Layer 4 of a small transformer language model trained on English Wikipedia (11 layers, counted from 0, width 128).
A neuron adds its activation times its output weights to the MLP's output. To switch it off is to set its activation to zero at one token and run the rest of the model.
A neuron's activation on a vector x is GELU(gate . x) times (in . x), where the dot is the dot product.

Input weights of the MLP neurons that the questions are about. A number n stands for n times 0.0074.
n35 gate: -12 6 5 -3 8 -9 1 -16 1 -12 -2 17 9 7 17 -8 4 34 -33 -19 45 18 3 1 -5 -1 -24 -18 5 6 9 -33 -2 -5 -8 3 6 -9 -18 -5 0 -1 -22 -13 -26 28 42 57 -41 -4 -1 4 14 12 -8 -20 11 -43 -17 4 13 -5 -57 23 27 -14 19 -5 11 -14 5 5 -10 28 2 -7 -8 30 8 19 2 18 21 -9 5 -25 -2 35 -35 -14 -10 -7 32 -3 -1 -2 25 16 -32 4 -39 -6 10 26 -4 -15 8 -5 -31 -23 -10 5 -6 -19 3 45 -26 -23 -35 -34 -9 40 -14 23 -55 18 -15 11
n42 gate: 28 -2 6 -11 23 21 16 -6 8 14 35 -15 -9 -1 46 -15 -3 25 12 -16 -17 -24 5 -10 23 -8 -36 9 70 3 28 -1 -1 8 -16 -7 22 -14 -21 -6 -16 -32 -18 -39 0 -17 65 24 -17 3 -36 38 -48 -40 -6 -2 9 -27 -11 -31 13 32 -57 6 4 -23 -3 54 -23 26 -28 -1 23 18 42 -20 9 31 -6 33 -16 -19 5 -1 -41 -6 -11 -7 -20 -7 0 -4 -25 26 -5 23 -20 -17 38 -2 54 -19 -37 -14 18 9 22 -31 1 12 18 -63 -33 1 -12 -16 -17 -8 40 8 15 -15 -39 -13 -3 -51 -30 -21
n58 gate: 9 13 -15 -19 -18 -18 17 2 3 7 -22 5 30 27 -10 -36 10 -27 7 -2 20 10 -7 -34 -32 22 56 24 -8 -19 -27 -46 17 8 5 -5 -28 -28 -22 12 -24 -21 5 -13 33 3 13 25 25 21 -34 -14 41 -12 17 -3 36 -31 -25 9 48 -36 6 14 15 -11 11 26 -4 -58 3 -3 27 34 -28 23 3 35 28 -17 4 47 9 -10 18 19 -3 -18 4 -12 15 16 28 19 0 0 31 8 30 47 15 3 30 15 -19 -3 -32 -1 10 -4 3 2 -18 -15 3 -41 -12 -48 15 15 11 -7 6 -2 6 59 -42 -22
n79 gate: 14 53 -30 -14 -17 45 -13 -16 22 -31 20 -5 -46 1 42 -9 -6 -14 20 -18 -44 38 -1 -11 35 -5 -7 27 -27 -46 -12 -23 -5 10 -16 -14 -23 -13 18 -65 -34 -3 -18 25 -14 -25 48 -19 10 22 22 -9 5 -1 27 -16 -9 -1 8 -8 -1 1 -41 28 -22 -20 12 -35 4 34 -31 56 -1 -18 3 -23 9 -28 -13 12 -6 0 34 14 -38 -25 -24 8 3 -1 4 9 -9 37 25 9 2 17 -23 -13 11 -3 6 30 -1 47 40 -12 -1 -6 -24 -49 11 -8 36 22 21 -5 -9 8 -1 5 -16 -32 -29 2 0 -33
n193 gate: 37 2 2 -10 -7 19 38 -43 -50 -10 0 39 33 16 22 -1 1 -11 29 -1 46 20 -20 -13 22 16 9 6 -49 22 -1 -19 -23 -9 28 11 7 15 9 29 0 41 17 21 5 25 29 15 -5 -2 -11 36 43 -3 9 -10 -18 -30 -2 31 15 19 -3 -15 30 -22 -42 -21 28 33 13 -33 9 -3 -40 34 -6 -16 -5 -28 -18 28 7 2 6 4 19 -12 -17 -17 45 -6 -10 -49 19 35 -7 -10 11 -20 1 24 5 -8 -38 -10 -5 7 -4 8 17 -26 -12 -13 -24 14 -21 -23 -8 -11 46 8 -55 7 13 12 36 4
n279 gate: 13 34 -7 34 -6 -1 16 -21 -7 -15 -29 -33 22 -7 -46 31 -2 -30 21 25 -31 -52 35 10 -35 -7 16 10 18 -14 -10 -14 -3 15 23 -15 -14 -34 11 -53 -15 -23 -18 3 12 -15 -16 -19 33 42 36 -26 30 15 -14 -17 -13 -43 8 -5 24 15 10 -27 15 -16 -39 13 -54 18 21 0 -24 31 51 -94 40 48 29 9 -10 -5 10 2 0 14 -1 -8 -23 8 -19 -11 17 39 -40 -9 9 37 -47 9 11 -20 -15 37 -28 24 9 -11 -28 31 -17 26 7 -44 8 19 -1 -6 11 -15 -9 -22 -24 -20 19 19 -31 -7
n35 in: 47 4 5 7 -26 -22 19 -14 0 3 -4 8 12 -1 24 6 33 4 11 30 20 -6 -14 -19 15 35 20 -25 22 31 -25 -4 -23 -31 -19 -18 -28 14 18 15 -37 36 -58 -11 -21 48 23 2 -32 -2 -13 23 -7 -15 42 -20 -21 -6 -11 25 12 10 14 52 -17 -21 34 21 12 -19 -22 44 22 45 -11 23 -21 54 25 -10 -25 10 1 -12 37 13 13 -4 -40 3 20 -9 -12 -32 21 20 20 -28 -26 27 -3 54 39 1 36 3 -30 37 3 -23 32 11 1 -11 17 20 -20 -38 -22 1 -1 34 -19 -41 7 33 -4 -5
n42 in: 25 -17 30 -26 -4 -22 -33 -49 -6 -6 -38 14 -35 -4 -41 25 18 -46 -21 36 26 27 22 -6 -6 -5 22 -6 -13 -4 -14 -10 5 4 18 18 -32 27 -43 -4 -3 -11 39 -5 5 -4 -41 3 13 -30 0 -11 6 15 19 -8 2 -7 -3 31 -31 33 -37 -11 -10 28 -9 -29 21 13 -7 -24 -23 -8 -21 1 -1 -16 -9 10 -4 24 -8 -19 0 -9 4 4 -4 -14 18 33 30 47 -3 -21 -17 20 -9 -11 -10 52 15 -34 44 -6 32 -26 20 20 -20 57 -9 -53 -42 2 11 7 28 -13 -16 -3 -27 -29 27 7 4 1
n58 in: -25 17 -53 -9 -34 -29 -20 15 7 5 4 11 -23 -22 -39 -43 -4 -10 5 -26 -7 21 -3 -7 13 -1 68 39 18 20 0 -19 -10 12 42 -10 30 -10 -21 30 2 -25 -12 -41 23 10 67 -8 13 -21 -9 -5 -12 20 55 -37 14 -1 5 -3 38 40 22 16 22 36 -6 5 59 -24 17 17 -23 -4 25 15 -23 -9 -22 61 46 -1 16 -33 21 38 -18 14 12 -26 -5 -1 8 12 6 36 7 -7 -30 56 -10 -41 17 32 -57 12 -30 -23 -12 -27 -18 18 10 -14 -4 -33 10 -10 21 -15 -20 -19 -21 -28 41 -11 3 -8
n79 in: 5 -25 27 -18 26 29 -20 39 12 -3 25 -16 -12 19 -39 -10 17 -13 -39 -15 -13 -11 -31 -10 2 7 13 -27 -8 7 12 6 -20 -20 9 1 19 -14 8 -13 -49 23 17 34 -9 13 14 -3 23 24 27 -25 9 33 27 6 5 1 -11 7 -1 -28 1 32 30 23 16 -12 5 -4 -11 -19 -17 15 -30 37 -14 30 -17 -29 -17 -6 29 -41 30 23 -9 14 0 -27 4 7 16 -39 -3 9 11 -7 4 13 57 7 -12 23 -5 14 -27 21 -38 30 30 -48 5 -5 35 -28 44 -45 -22 69 -8 1 22 -12 1 23 -50 4
n193 in: 1 -21 -4 -34 1 -23 -35 43 -6 12 17 -4 41 -22 -17 39 -41 -10 26 -27 27 -27 -5 -19 -9 14 1 32 9 -27 -15 38 45 -29 -12 -37 2 33 -19 -6 4 7 8 23 -22 -36 -51 27 -27 17 -1 9 -45 0 61 -8 10 -9 -16 -2 -40 0 -39 32 -2 9 -29 -6 -41 -33 -15 9 8 25 14 7 10 14 -21 -1 26 36 -5 -16 49 35 9 -40 5 15 -32 -64 0 18 -14 11 -16 -19 13 -35 -7 -10 -26 -20 51 -22 -32 10 -2 -15 23 4 14 19 19 11 -46 12 -3 -3 2 -39 24 -75 8 -10 19 -23
n279 in: -22 -18 -13 7 5 3 28 3 6 29 -28 20 16 -12 -5 36 1 23 24 -2 1 -61 -20 11 16 42 1 36 -13 14 1 42 7 10 17 -8 -17 -3 -13 -17 13 -25 23 -45 -14 -19 23 -7 -75 1 -28 0 29 -12 2 32 18 18 5 16 -9 -36 45 -67 -2 33 -12 39 -13 14 -14 34 15 -35 -41 1 -32 7 32 -7 10 26 15 36 -45 2 -2 -31 27 8 -8 42 0 26 14 -21 22 37 16 -34 -27 13 13 -8 -5 1 18 -6 -38 10 -3 -8 -10 -33 31 -23 -27 -11 -18 -7 15 33 55 28 1 -9 39 13

Output weights of the MLP neurons that the questions are about. A number n stands for n times 0.0031.
n35: -36 -30 17 14 -23 15 -9 -13 0 -72 11 -14 3 -21 -24 -19 21 -16 0 -47 -24 -9 11 4 1 18 -15 7 -44 -20 -1 -59 23 13 36 45 57 -32 -38 -25 58 -26 39 28 22 -37 -29 -17 27 46 -20 -56 -1 -11 -50 -12 49 -10 -18 3 27 -39 9 -38 -2 27 9 -64 -16 10 -2 -48 25 -64 -8 -34 -3 -42 -34 -39 19 -46 21 40 -43 1 -34 -36 41 -39 -30 34 -23 -33 -5 18 -19 26 -8 -10 6 -54 -45 -27 7 -22 73 12 -5 57 -1 42 50 32 -1 -6 -14 58 -4 10 12 -16 27 -13 19 -15 -2 -1
n42: 3 -6 -15 21 31 -20 -7 -7 1 43 26 -25 -3 11 21 -4 -49 43 58 -6 -19 -12 -32 -6 -13 -13 20 -35 8 33 -23 -25 -37 -25 -49 -9 -14 7 48 -37 32 6 -59 -31 1 -16 34 -13 16 31 -37 1 -26 -49 -12 26 -35 24 -12 -39 21 -1 -5 -33 7 -40 -2 25 63 -27 -63 -64 94 8 8 -3 -13 43 52 -10 4 -13 19 20 -47 10 -63 -23 -39 -7 -3 -20 -56 11 31 87 -41 -3 29 13 14 -6 0 59 -38 18 -61 -17 -31 -21 28 -68 -33 21 -14 -17 -32 11 35 -10 54 -49 -8 43 -36 -19 -4 39
n58: 35 -2 53 -8 5 58 4 -41 37 -5 -6 -26 59 57 -29 -3 23 37 -7 6 -4 -60 -4 -31 -30 30 -14 -22 17 -14 6 57 11 -35 -36 -4 17 31 15 -41 -14 -5 -9 5 4 -41 -75 7 6 7 26 20 36 -30 -54 24 -42 -3 -9 10 -56 -16 6 -26 23 -61 24 -10 -68 -4 1 3 -18 -17 -27 -38 -1 8 62 -34 11 -34 17 9 -26 -42 17 0 5 46 -22 -14 5 -12 -33 -13 -51 33 21 -19 -40 40 20 -28 10 12 -16 59 6 9 60 -15 -1 -2 -19 55 -30 29 -43 32 23 -2 31 33 -35 -16 -43 -41
n79: 10 31 -19 20 -4 42 -5 -34 52 -55 -8 -8 -51 -13 69 20 -26 6 -19 -19 -3 18 -3 -36 -3 7 -13 50 -58 -45 -12 -19 -46 -3 -13 -6 -15 -84 11 -40 -4 2 -44 -49 -25 -14 -10 -56 -37 -33 -10 12 -69 -30 -49 25 -29 4 0 4 -10 19 -24 19 24 9 53 31 8 -1 19 36 -26 0 53 -33 -20 -20 -41 -35 36 -29 -57 36 -23 -50 -37 43 -10 18 -38 35 33 62 44 18 31 -9 -3 14 -23 -14 -46 -9 39 -20 8 -20 38 -13 -40 23 11 45 9 -20 -23 18 -2 -62 11 -9 -27 -24 -16 -38 48 -34
n193: 16 4 -5 26 76 19 49 8 10 15 5 -2 -9 16 16 -41 24 33 6 -35 -21 -14 -14 55 11 -14 28 -46 -9 42 21 -28 -58 38 19 9 -11 -30 3 -5 -11 18 14 16 17 6 17 -12 17 34 -30 -10 0 0 -44 -52 -38 15 8 28 44 34 -6 45 22 -52 3 -6 57 33 1 -38 27 20 -9 -48 29 -17 20 -46 33 36 38 35 4 -51 -14 49 13 -27 16 62 -3 -24 11 16 -15 25 13 5 -8 23 -22 67 -58 -1 2 25 -1 8 -29 13 -21 -36 -44 -11 1 -55 14 11 3 22 -36 45 39 42 -34 43
n279: -9 -10 24 -72 -25 9 6 23 -14 -21 9 -45 -3 17 17 -34 29 -32 -3 1 -9 47 76 -42 32 -1 3 -1 -48 -30 -58 -5 11 33 54 -3 -8 -30 16 -42 -3 -18 -6 59 56 10 -29 45 22 4 -22 10 3 -31 -22 22 55 -14 25 -26 27 -15 -23 50 -59 27 36 -23 30 -13 95 13 10 1 -24 -91 15 32 67 -1 7 -14 44 1 2 -17 -48 41 -56 -25 31 -63 -45 -44 4 20 10 -32 -7 -15 7 -17 25 31 -32 7 -8 -33 44 -58 -28 45 -16 -11 -4 -17 -67 -6 50 -18 0 -24 -26 24 -40 59 -62 30

Each question names a token from some text and the token that comes next. It shows the vector x that enters the MLP there. A number n stands for n times 0.044.

Then comes g, the gradient of the next token's log-probability with respect to the MLP's output, scaled to length 1. A neuron's effect is roughly proportional to its activation times (output weights . g). A number n stands for n times 0.0039.

"International", then " career"
x: -10 18 31 6 -18 15 4 -14 -33 14 2 29 -24 19 24 -6 0 16 -25 -40 32 -29 -7 11 5 0 2 -33 13 -22 -21 41 -21 62 -40 -33 66 -9 -46 -13 53 28 10 9 -27 13 33 22 -7 18 -19 -2 58 6 9 5 -14 -37 4 -21 -24 -12 43 28 14 -9 12 -18 19 -14 7 -33 -53 12 -8 4 43 4 22 8 -15 23 17 5 -5 15 4 -23 -9 -2 9 -16 14 0 -1 -14 38 -4 -17 2 -31 -17 -23 -12 2 -34 -7 -17 3 -6 10 -11 -6 -19 -9 24 25 29 26 -36 10 -21 8 1 32 -38 -8 -11
g: 19 16 -15 -8 17 9 -32 12 10 8 13 16 -23 15 14 -3 27 21 18 -10 -14 -15 4 7 -38 -12 -21 -7 -24 13 0 -14 -21 10 -3 -14 -35 3 -18 25 17 17 -1 12 14 -13 -34 11 -12 34 -31 47 17 10 -18 27 0 6 -14 -7 -46 13 24 -25 4 -45 -1 20 3 1 0 11 9 7 -13 -17 -30 -24 2 12 -16 -9 33 2 -17 -3 -7 18 -22 -46 26 3 33 -24 -10 -66 35 -20 -24 -3 12 20 -36 44 -27 50 21 13 -70 -10 28 39 -5 -3 13 -1 -31 -28 2 1 19 14 17 -4 -9 -31 26 -59
Which neuron, switched off, lowers the next token's probability most? n35

" |", then " —"
x: 10 47 -34 -21 3 13 -15 -39 -7 -5 34 15 -19 9 -13 -3 7 35 14 -10 -35 -28 -10 -10 -17 8 36 -7 -6 8 -44 15 1 -26 -11 1 -19 -29 -19 10 -14 -6 18 7 22 41 13 47 -13 -28 -53 -28 -37 -1 -21 -21 -5 9 18 -3 -20 -6 23 68 5 -20 20 13 7 -23 -19 -3 5 6 10 33 -43 -4 -11 30 -17 29 12 -4 14 21 19 -7 21 2 -8 34 -2 -1 7 17 11 -18 -18 3 0 -19 -29 -38 -8 9 -17 -8 -6 26 27 27 45 10 9 26 -39 24 -10 72 -13 2 8 15 25 -17 2 30
g: -30 -23 -10 23 3 22 21 19 57 -35 -6 1 37 55 24 -2 3 1 -17 -18 6 -16 -13 14 3 17 -54 -5 29 -13 7 15 9 6 6 9 -7 -12 -13 -15 12 12 -33 16 -17 -6 -10 -6 -9 -7 -35 -10 17 4 8 50 -8 19 -2 10 25 0 -14 -42 -36 14 56 -9 -1 0 23 -4 -12 8 -38 -30 -4 23 21 -4 0 15 21 -29 -26 6 20 -2 37 37 -10 -22 37 -5 -18 11 25 -14 7 6 -2 16 28 83 23 -2 5 -2 24 -16 -11 50 -2 2 10 17 -26 -6 13 22 16 3 -63 -3 -22 19 8 -16
Which neuron, switched off, lowers the next token's probability most? n58

" ", then "9"
x: 6 21 -50 -41 40 -16 -12 -37 8 27 3 7 3 36 -11 -31 -2 -7 -7 -60 4 -41 -11 -14 -7 -40 14 10 -9 40 -8 15 10 -15 -2 -13 -56 0 48 16 3 -14 10 -36 -26 51 8 18 -29 6 3 -2 2 19 4 3 20 -18 1 -36 16 -25 7 49 -28 -55 -15 -10 9 -4 -17 0 -17 5 13 40 0 -11 8 -8 14 16 17 9 11 34 26 1 6 -10 27 25 -17 -10 3 5 10 17 2 -26 39 -25 -14 -65 -13 31 -14 9 -21 -4 3 13 26 2 -51 52 18 -40 4 8 2 -14 -21 7 -5 -36 -1 -20
g: -20 2 -2 17 13 -1 44 -9 -11 50 21 -9 21 -16 -11 21 -9 33 39 -18 3 -30 -4 12 43 -12 3 7 -15 26 -17 -17 -12 0 15 39 9 -22 -14 -9 12 -14 9 8 11 22 9 -46 -21 28 -48 40 -41 15 -12 -10 -27 -13 -22 14 -7 -10 -6 10 -11 -19 -21 50 -9 14 -5 -12 -38 15 -6 10 -15 9 -8 12 1 21 -32 2 -7 0 17 28 42 30 -10 -17 15 -6 12 33 18 -9 -27 22 12 21 10 27 -30 -33 -28 15 -5 1 5 20 11 -74 16 4 -7 -18 15 34 64 -15 20 -36 21 14 40 1
Which neuron, switched off, lowers the next token's probability most? n193

" ", then " |"
x: 27 28 -4 -40 -21 -31 1 -15 -30 -7 -21 -4 -14 15 -17 -28 -20 -4 1 -22 14 -37 -25 -15 0 -37 19 5 -3 31 -4 28 28 5 -3 -26 -34 -8 -10 -32 18 -27 20 -53 -11 53 6 -1 -29 10 -10 -7 -37 14 -21 -25 6 -34 -5 -16 6 -31 13 35 -15 -48 -27 -2 7 -3 -33 -2 -21 -18 -1 2 10 -24 2 -7 -5 26 12 3 -2 79 18 35 2 -27 17 39 -26 -24 4 23 1 22 -3 -29 27 -30 -24 -68 -22 18 -23 -4 -11 -13 -16 10 3 -9 -38 20 12 -62 -9 -35 4 -4 30 12 -5 -41 2 -14
g: 13 1 13 2 -11 21 -23 7 51 1 24 -4 -25 -17 18 -19 45 11 3 5 -11 7 -7 -21 -12 -16 -10 -10 32 -33 30 5 -1 -8 -12 22 12 10 -39 -46 32 16 13 -27 41 19 5 0 32 -8 -26 5 -19 -30 -60 -1 24 53 9 -3 7 -30 5 -50 22 -16 -4 -1 -2 -18 5 -12 -9 17 -23 -5 -35 -21 -6 12 -7 -18 28 19 28 7 8 5 -14 -19 -28 14 10 22 -11 9 28 25 25 -5 -16 -26 35 60 5 13 -28 -36 -33 5 34 36 25 4 -8 34 -2 10 -23 0 -25 -17 24 26 8 1 -42 44
Which neuron, switched off, lowers the next token's probability most? n58

"s", then "),"
x: 12 15 -33 23 -27 -6 -40 3 -2 0 40 4 10 45 29 -16 -4 11 -4 14 2 -2 5 -23 -52 -12 5 -18 -5 20 2 25 11 -30 9 -21 0 2 -56 -71 -7 -1 -7 -10 15 59 24 3 6 -3 5 -1 37 4 -15 -18 -15 -3 16 -15 12 9 17 16 -4 -21 -18 -19 21 -2 2 -18 -18 18 31 11 -38 23 13 15 12 14 13 36 30 -36 21 -2 4 -30 -40 -6 -1 2 5 11 33 9 6 17 60 -13 5 -65 22 24 -7 9 9 6 -15 -9 -22 4 -30 34 -28 -21 -32 -25 26 11 34 47 11 -12 11 30
g: -36 -3 6 9 8 20 33 2 10 -40 8 -33 8 44 -5 -22 -18 36 -7 10 35 -13 -30 -3 15 -18 13 -7 5 12 40 -19 1 35 2 1 -34 10 -6 42 9 -46 -20 38 -2 25 -23 5 0 29 -18 -21 9 9 -50 34 15 19 -15 -23 27 -71 -3 -34 -16 34 14 3 -32 -26 3 13 -9 -39 -6 -17 40 -8 -2 -18 14 -17 5 30 -54 -1 4 -17 -1 -5 60 -29 5 -19 6 -22 -13 16 29 0 -10 18 18 -18 -10 -26 7 9 27 -11 -18 -4 27 -9 -1 7 4 -6 11 -33 6 13 28 -19 -33 -12 -1 -26
Which neuron, switched off, lowers the next token's probability most? n35

" military", then " de"
x: 23 9 -31 28 -12 -15 3 -38 2 22 19 31 4 15 3 -31 27 14 1 -25 13 -39 3 12 -6 -20 22 -36 22 -13 -13 32 -23 20 -30 1 30 7 -18 23 -26 -3 6 53 -33 53 -27 9 4 1 -6 7 47 9 -40 -3 -1 -37 8 -14 -23 -28 -5 2 -25 -19 -7 -4 3 9 -12 0 -22 42 15 46 37 37 1 3 -21 27 14 27 -12 -9 19 -8 -27 20 0 8 17 -4 -2 -10 23 7 -12 28 4 -17 21 0 13 -40 1 20 0 -14 -53 -16 71 -16 -23 28 -12 30 22 -20 2 -1 22 26 -9 -21 1 -24
g: -7 3 15 12 -24 18 -7 -8 52 23 7 5 53 -42 19 13 21 4 12 25 -15 -11 21 -42 -9 14 -31 -60 -4 14 -13 2 -2 50 -28 -6 -5 -4 20 30 -9 10 18 -12 -29 15 -25 27 -15 -10 -33 35 -3 -6 24 -5 -4 -2 -20 -24 30 -17 -20 -20 12 34 -6 -42 2 2 -18 -12 -28 1 13 -34 -24 -18 0 18 -5 34 1 0 13 20 -40 -62 -20 -25 -6 26 7 -15 10 -7 -5 -30 -12 -11 19 -15 24 51 7 -5 46 13 0 18 9 -23 -18 26 -54 36 21 12 -17 16 12 -13 8 32 11 13 -5 -12
Which neuron, switched off, lowers the next token's probability most? n35

" |", then "\n"
x: 4 46 -46 -4 7 11 -4 -54 3 -5 27 7 -19 7 -2 -5 16 36 16 -7 -37 -21 -8 -7 -17 -3 33 -2 -12 6 -39 21 -1 -8 -8 2 -20 -31 -12 9 -13 -9 16 7 18 31 27 46 -16 -26 -46 -29 -43 2 -31 -25 -11 6 12 -3 -31 7 27 68 6 -13 28 16 13 -12 -24 1 -5 7 12 25 -37 -1 -12 35 -25 30 17 -3 14 16 22 -1 18 -5 -14 30 -4 3 5 16 17 -18 -10 2 12 -18 -33 -42 -8 -3 -15 -12 -10 28 23 32 37 13 -2 30 -44 20 -11 54 -14 -3 -8 17 25 -16 4 45
g: 5 29 30 1 -6 -30 -8 -11 61 -4 2 -61 -5 13 -9 10 -19 20 -5 12 -24 -20 0 18 -13 47 8 -12 -7 -20 -8 37 -9 23 8 26 -12 2 -33 -7 1 14 13 4 13 30 6 9 16 -58 -19 30 -10 23 0 36 24 -18 30 1 11 28 -17 4 -15 8 4 -13 0 -26 -15 11 -45 24 -37 -63 -47 -2 2 38 -13 5 -1 -24 -10 4 -9 13 13 53 -1 -4 28 -12 15 18 -5 42 -16 16 -10 19 -28 -20 35 -22 -7 -15 47 14 4 20 -3 -7 21 -15 -53 13 -22 -17 17 27 -12 4 -16 27 -17 9
Which neuron, switched off, lowers the next token's probability most? n42

"5", then " March"
x: -27 43 -43 -42 28 20 -25 -15 -9 -4 22 2 10 17 -2 23 -43 34 31 -50 -50 3 -30 11 43 -30 -1 -11 7 8 -36 -20 -4 -12 20 -23 8 -2 -27 21 -19 -19 2 -17 -28 22 24 -18 -15 -9 0 8 -4 13 -19 10 44 -11 33 -45 -1 -18 -11 12 7 4 6 -13 26 -22 17 18 -19 4 34 30 -20 -3 -41 30 -19 40 1 31 -7 -9 22 -3 -13 5 23 2 -9 16 -13 20 26 -3 -9 39 -35 19 25 -1 -14 -1 -12 10 -13 -24 3 2 30 -8 -14 34 2 16 5 -57 35 -15 6 -9 -11 -5 13 11
g: -18 -1 23 36 -1 38 10 4 -41 23 -30 -11 -23 39 9 -2 -6 0 2 2 5 10 -22 -2 -4 22 14 -3 -15 32 -27 8 13 -53 -1 1 -12 8 -4 -54 3 -16 -12 24 -1 -9 5 1 -36 -3 -19 2 23 -26 3 -26 -19 13 -23 -1 63 18 -12 -23 46 13 31 2 29 16 -8 -3 41 -10 9 59 1 27 15 -8 8 -32 27 -12 -3 -4 -37 -29 -14 23 1 -18 -10 -6 5 -48 23 20 5 15 -26 -37 28 3 20 -37 30 36 -23 5 7 4 24 24 -17 -42 -35 -2 -13 19 -53 -22 4 13 -27 -8 -5 10
Which neuron, switched off, lowers the next token's probability most? n79

"ed", then "s"
x: 21 -14 -2 -31 -36 24 -19 -6 1 7 25 6 -18 55 -14 -20 17 3 9 -14 51 -3 41 -29 -17 -18 -3 -16 -1 -8 -1 -7 19 -58 13 -41 18 7 9 -48 32 -14 5 -12 -2 46 -7 -12 -4 9 -4 12 26 9 -24 -6 23 16 -21 -18 1 -23 6 2 13 -31 10 -6 4 -18 47 -8 16 1 9 6 -15 -25 31 -31 -9 31 3 19 16 -53 18 27 5 2 -15 9 -36 26 -1 26 24 -1 21 14 29 0 40 13 29 35 -34 -8 -3 0 16 -29 -42 7 5 -17 -40 58 -19 57 18 6 26 19 33 -16 7 21
g: -13 10 19 19 19 -5 4 23 -22 5 -3 -2 -2 10 11 -5 6 12 30 3 1 7 -3 -3 -8 -12 47 -20 -29 17 7 -54 11 13 20 -26 -28 -34 38 43 0 2 29 -4 -11 19 14 22 -41 -5 12 -6 12 3 -15 -23 22 -19 -13 -12 22 -24 29 4 -6 4 -25 2 3 9 46 -26 6 -4 -27 34 -44 -45 12 14 15 10 30 -13 6 1 21 -35 -58 0 -2 28 21 15 -37 10 40 -18 -48 25 6 -18 -24 -30 -15 -5 43 -14 39 -6 7 -47 -41 -2 -12 19 -7 26 -30 -41 15 0 -24 5 -26 -16 -27 -21
Which neuron, switched off, lowers the next token's probability most? n58

"it", then "or"
x: -1 -7 12 -35 -40 -1 -32 -5 -20 -9 21 11 -7 48 -9 10 -27 -4 33 2 -21 -13 -22 16 -23 -37 5 -69 9 -31 -31 42 5 8 -12 -31 36 26 41 -45 17 -3 -10 -9 -3 33 54 -22 -7 3 -12 28 12 16 3 -20 22 20 15 -22 -28 -6 25 7 10 -12 14 -19 -22 0 0 -31 12 8 -20 -28 -13 -38 5 -5 -4 29 -6 32 19 -2 35 -15 -24 1 30 -25 3 -16 -5 37 23 -5 -1 -13 24 -12 36 -8 11 25 -19 22 -10 -4 18 -10 30 2 -2 -29 -22 -13 -28 -35 6 -17 14 29 16 -35 8 4
g: -27 -26 14 38 9 -43 5 2 -8 -36 11 16 -21 1 -22 11 23 10 -10 13 -35 -46 -9 5 -8 -35 31 14 8 -35 12 -3 19 -6 11 -30 31 -4 12 -1 -8 -30 -26 20 -15 -13 -15 -16 -6 14 -18 7 -15 6 -7 -20 2 -11 -53 -1 -46 -31 -39 -21 38 -6 -15 15 17 -32 -39 -14 28 41 4 36 -32 -33 22 -25 1 11 13 5 -31 5 -16 22 -5 -32 -35 -20 28 -2 9 13 -16 24 -33 39 -1 -17 -46 2 12 35 -41 -17 28 -27 44 -20 -17 20 10 12 14 -31 1 5 -9 -1 -37 -12 -5 -16 2 -15
Which neuron, switched off, lowers the next token's probability most? n42

",", then " they"
x: -25 33 10 -20 -11 6 -3 -8 -22 -20 33 15 -23 10 14 0 8 30 18 34 -6 -8 4 -11 0 16 9 -10 -12 -6 -17 12 -29 1 12 5 -49 -19 -23 -95 -6 -29 20 49 8 41 18 -22 -34 16 -8 5 -33 2 -15 -12 0 2 11 -35 -20 35 21 27 -7 -38 8 24 -16 -11 -8 5 -38 3 -5 36 -3 20 9 40 -21 19 -7 44 3 -39 10 23 20 -31 26 42 0 18 18 31 32 24 -20 -21 27 9 -45 -5 -8 27 -22 -1 -6 10 -31 53 16 -14 9 37 -8 5 -8 -8 -16 -26 7 28 23 1 23 -1
g: -6 -43 0 -16 30 40 -1 -25 -44 -34 58 -7 27 33 -19 -2 -7 24 21 15 13 -9 -1 29 -13 6 5 21 -2 22 -37 -42 5 -6 29 14 -48 -29 -4 37 14 -36 30 8 25 -9 24 7 22 -38 38 -14 5 -3 -2 -3 9 51 12 -13 -68 -6 14 -13 -11 -23 -17 -10 9 37 -1 3 -1 2 -7 -20 37 8 -2 4 -15 3 20 4 3 -4 1 -15 14 41 7 -6 36 10 -24 -5 7 2 0 14 -1 37 -20 -34 -32 -15 32 24 -48 41 -9 27 4 -25 2 1 -15 -24 -3 -2 0 -17 -7 -3 -37 29 -3 11
Which neuron, switched off, lowers the next token's probability most? n79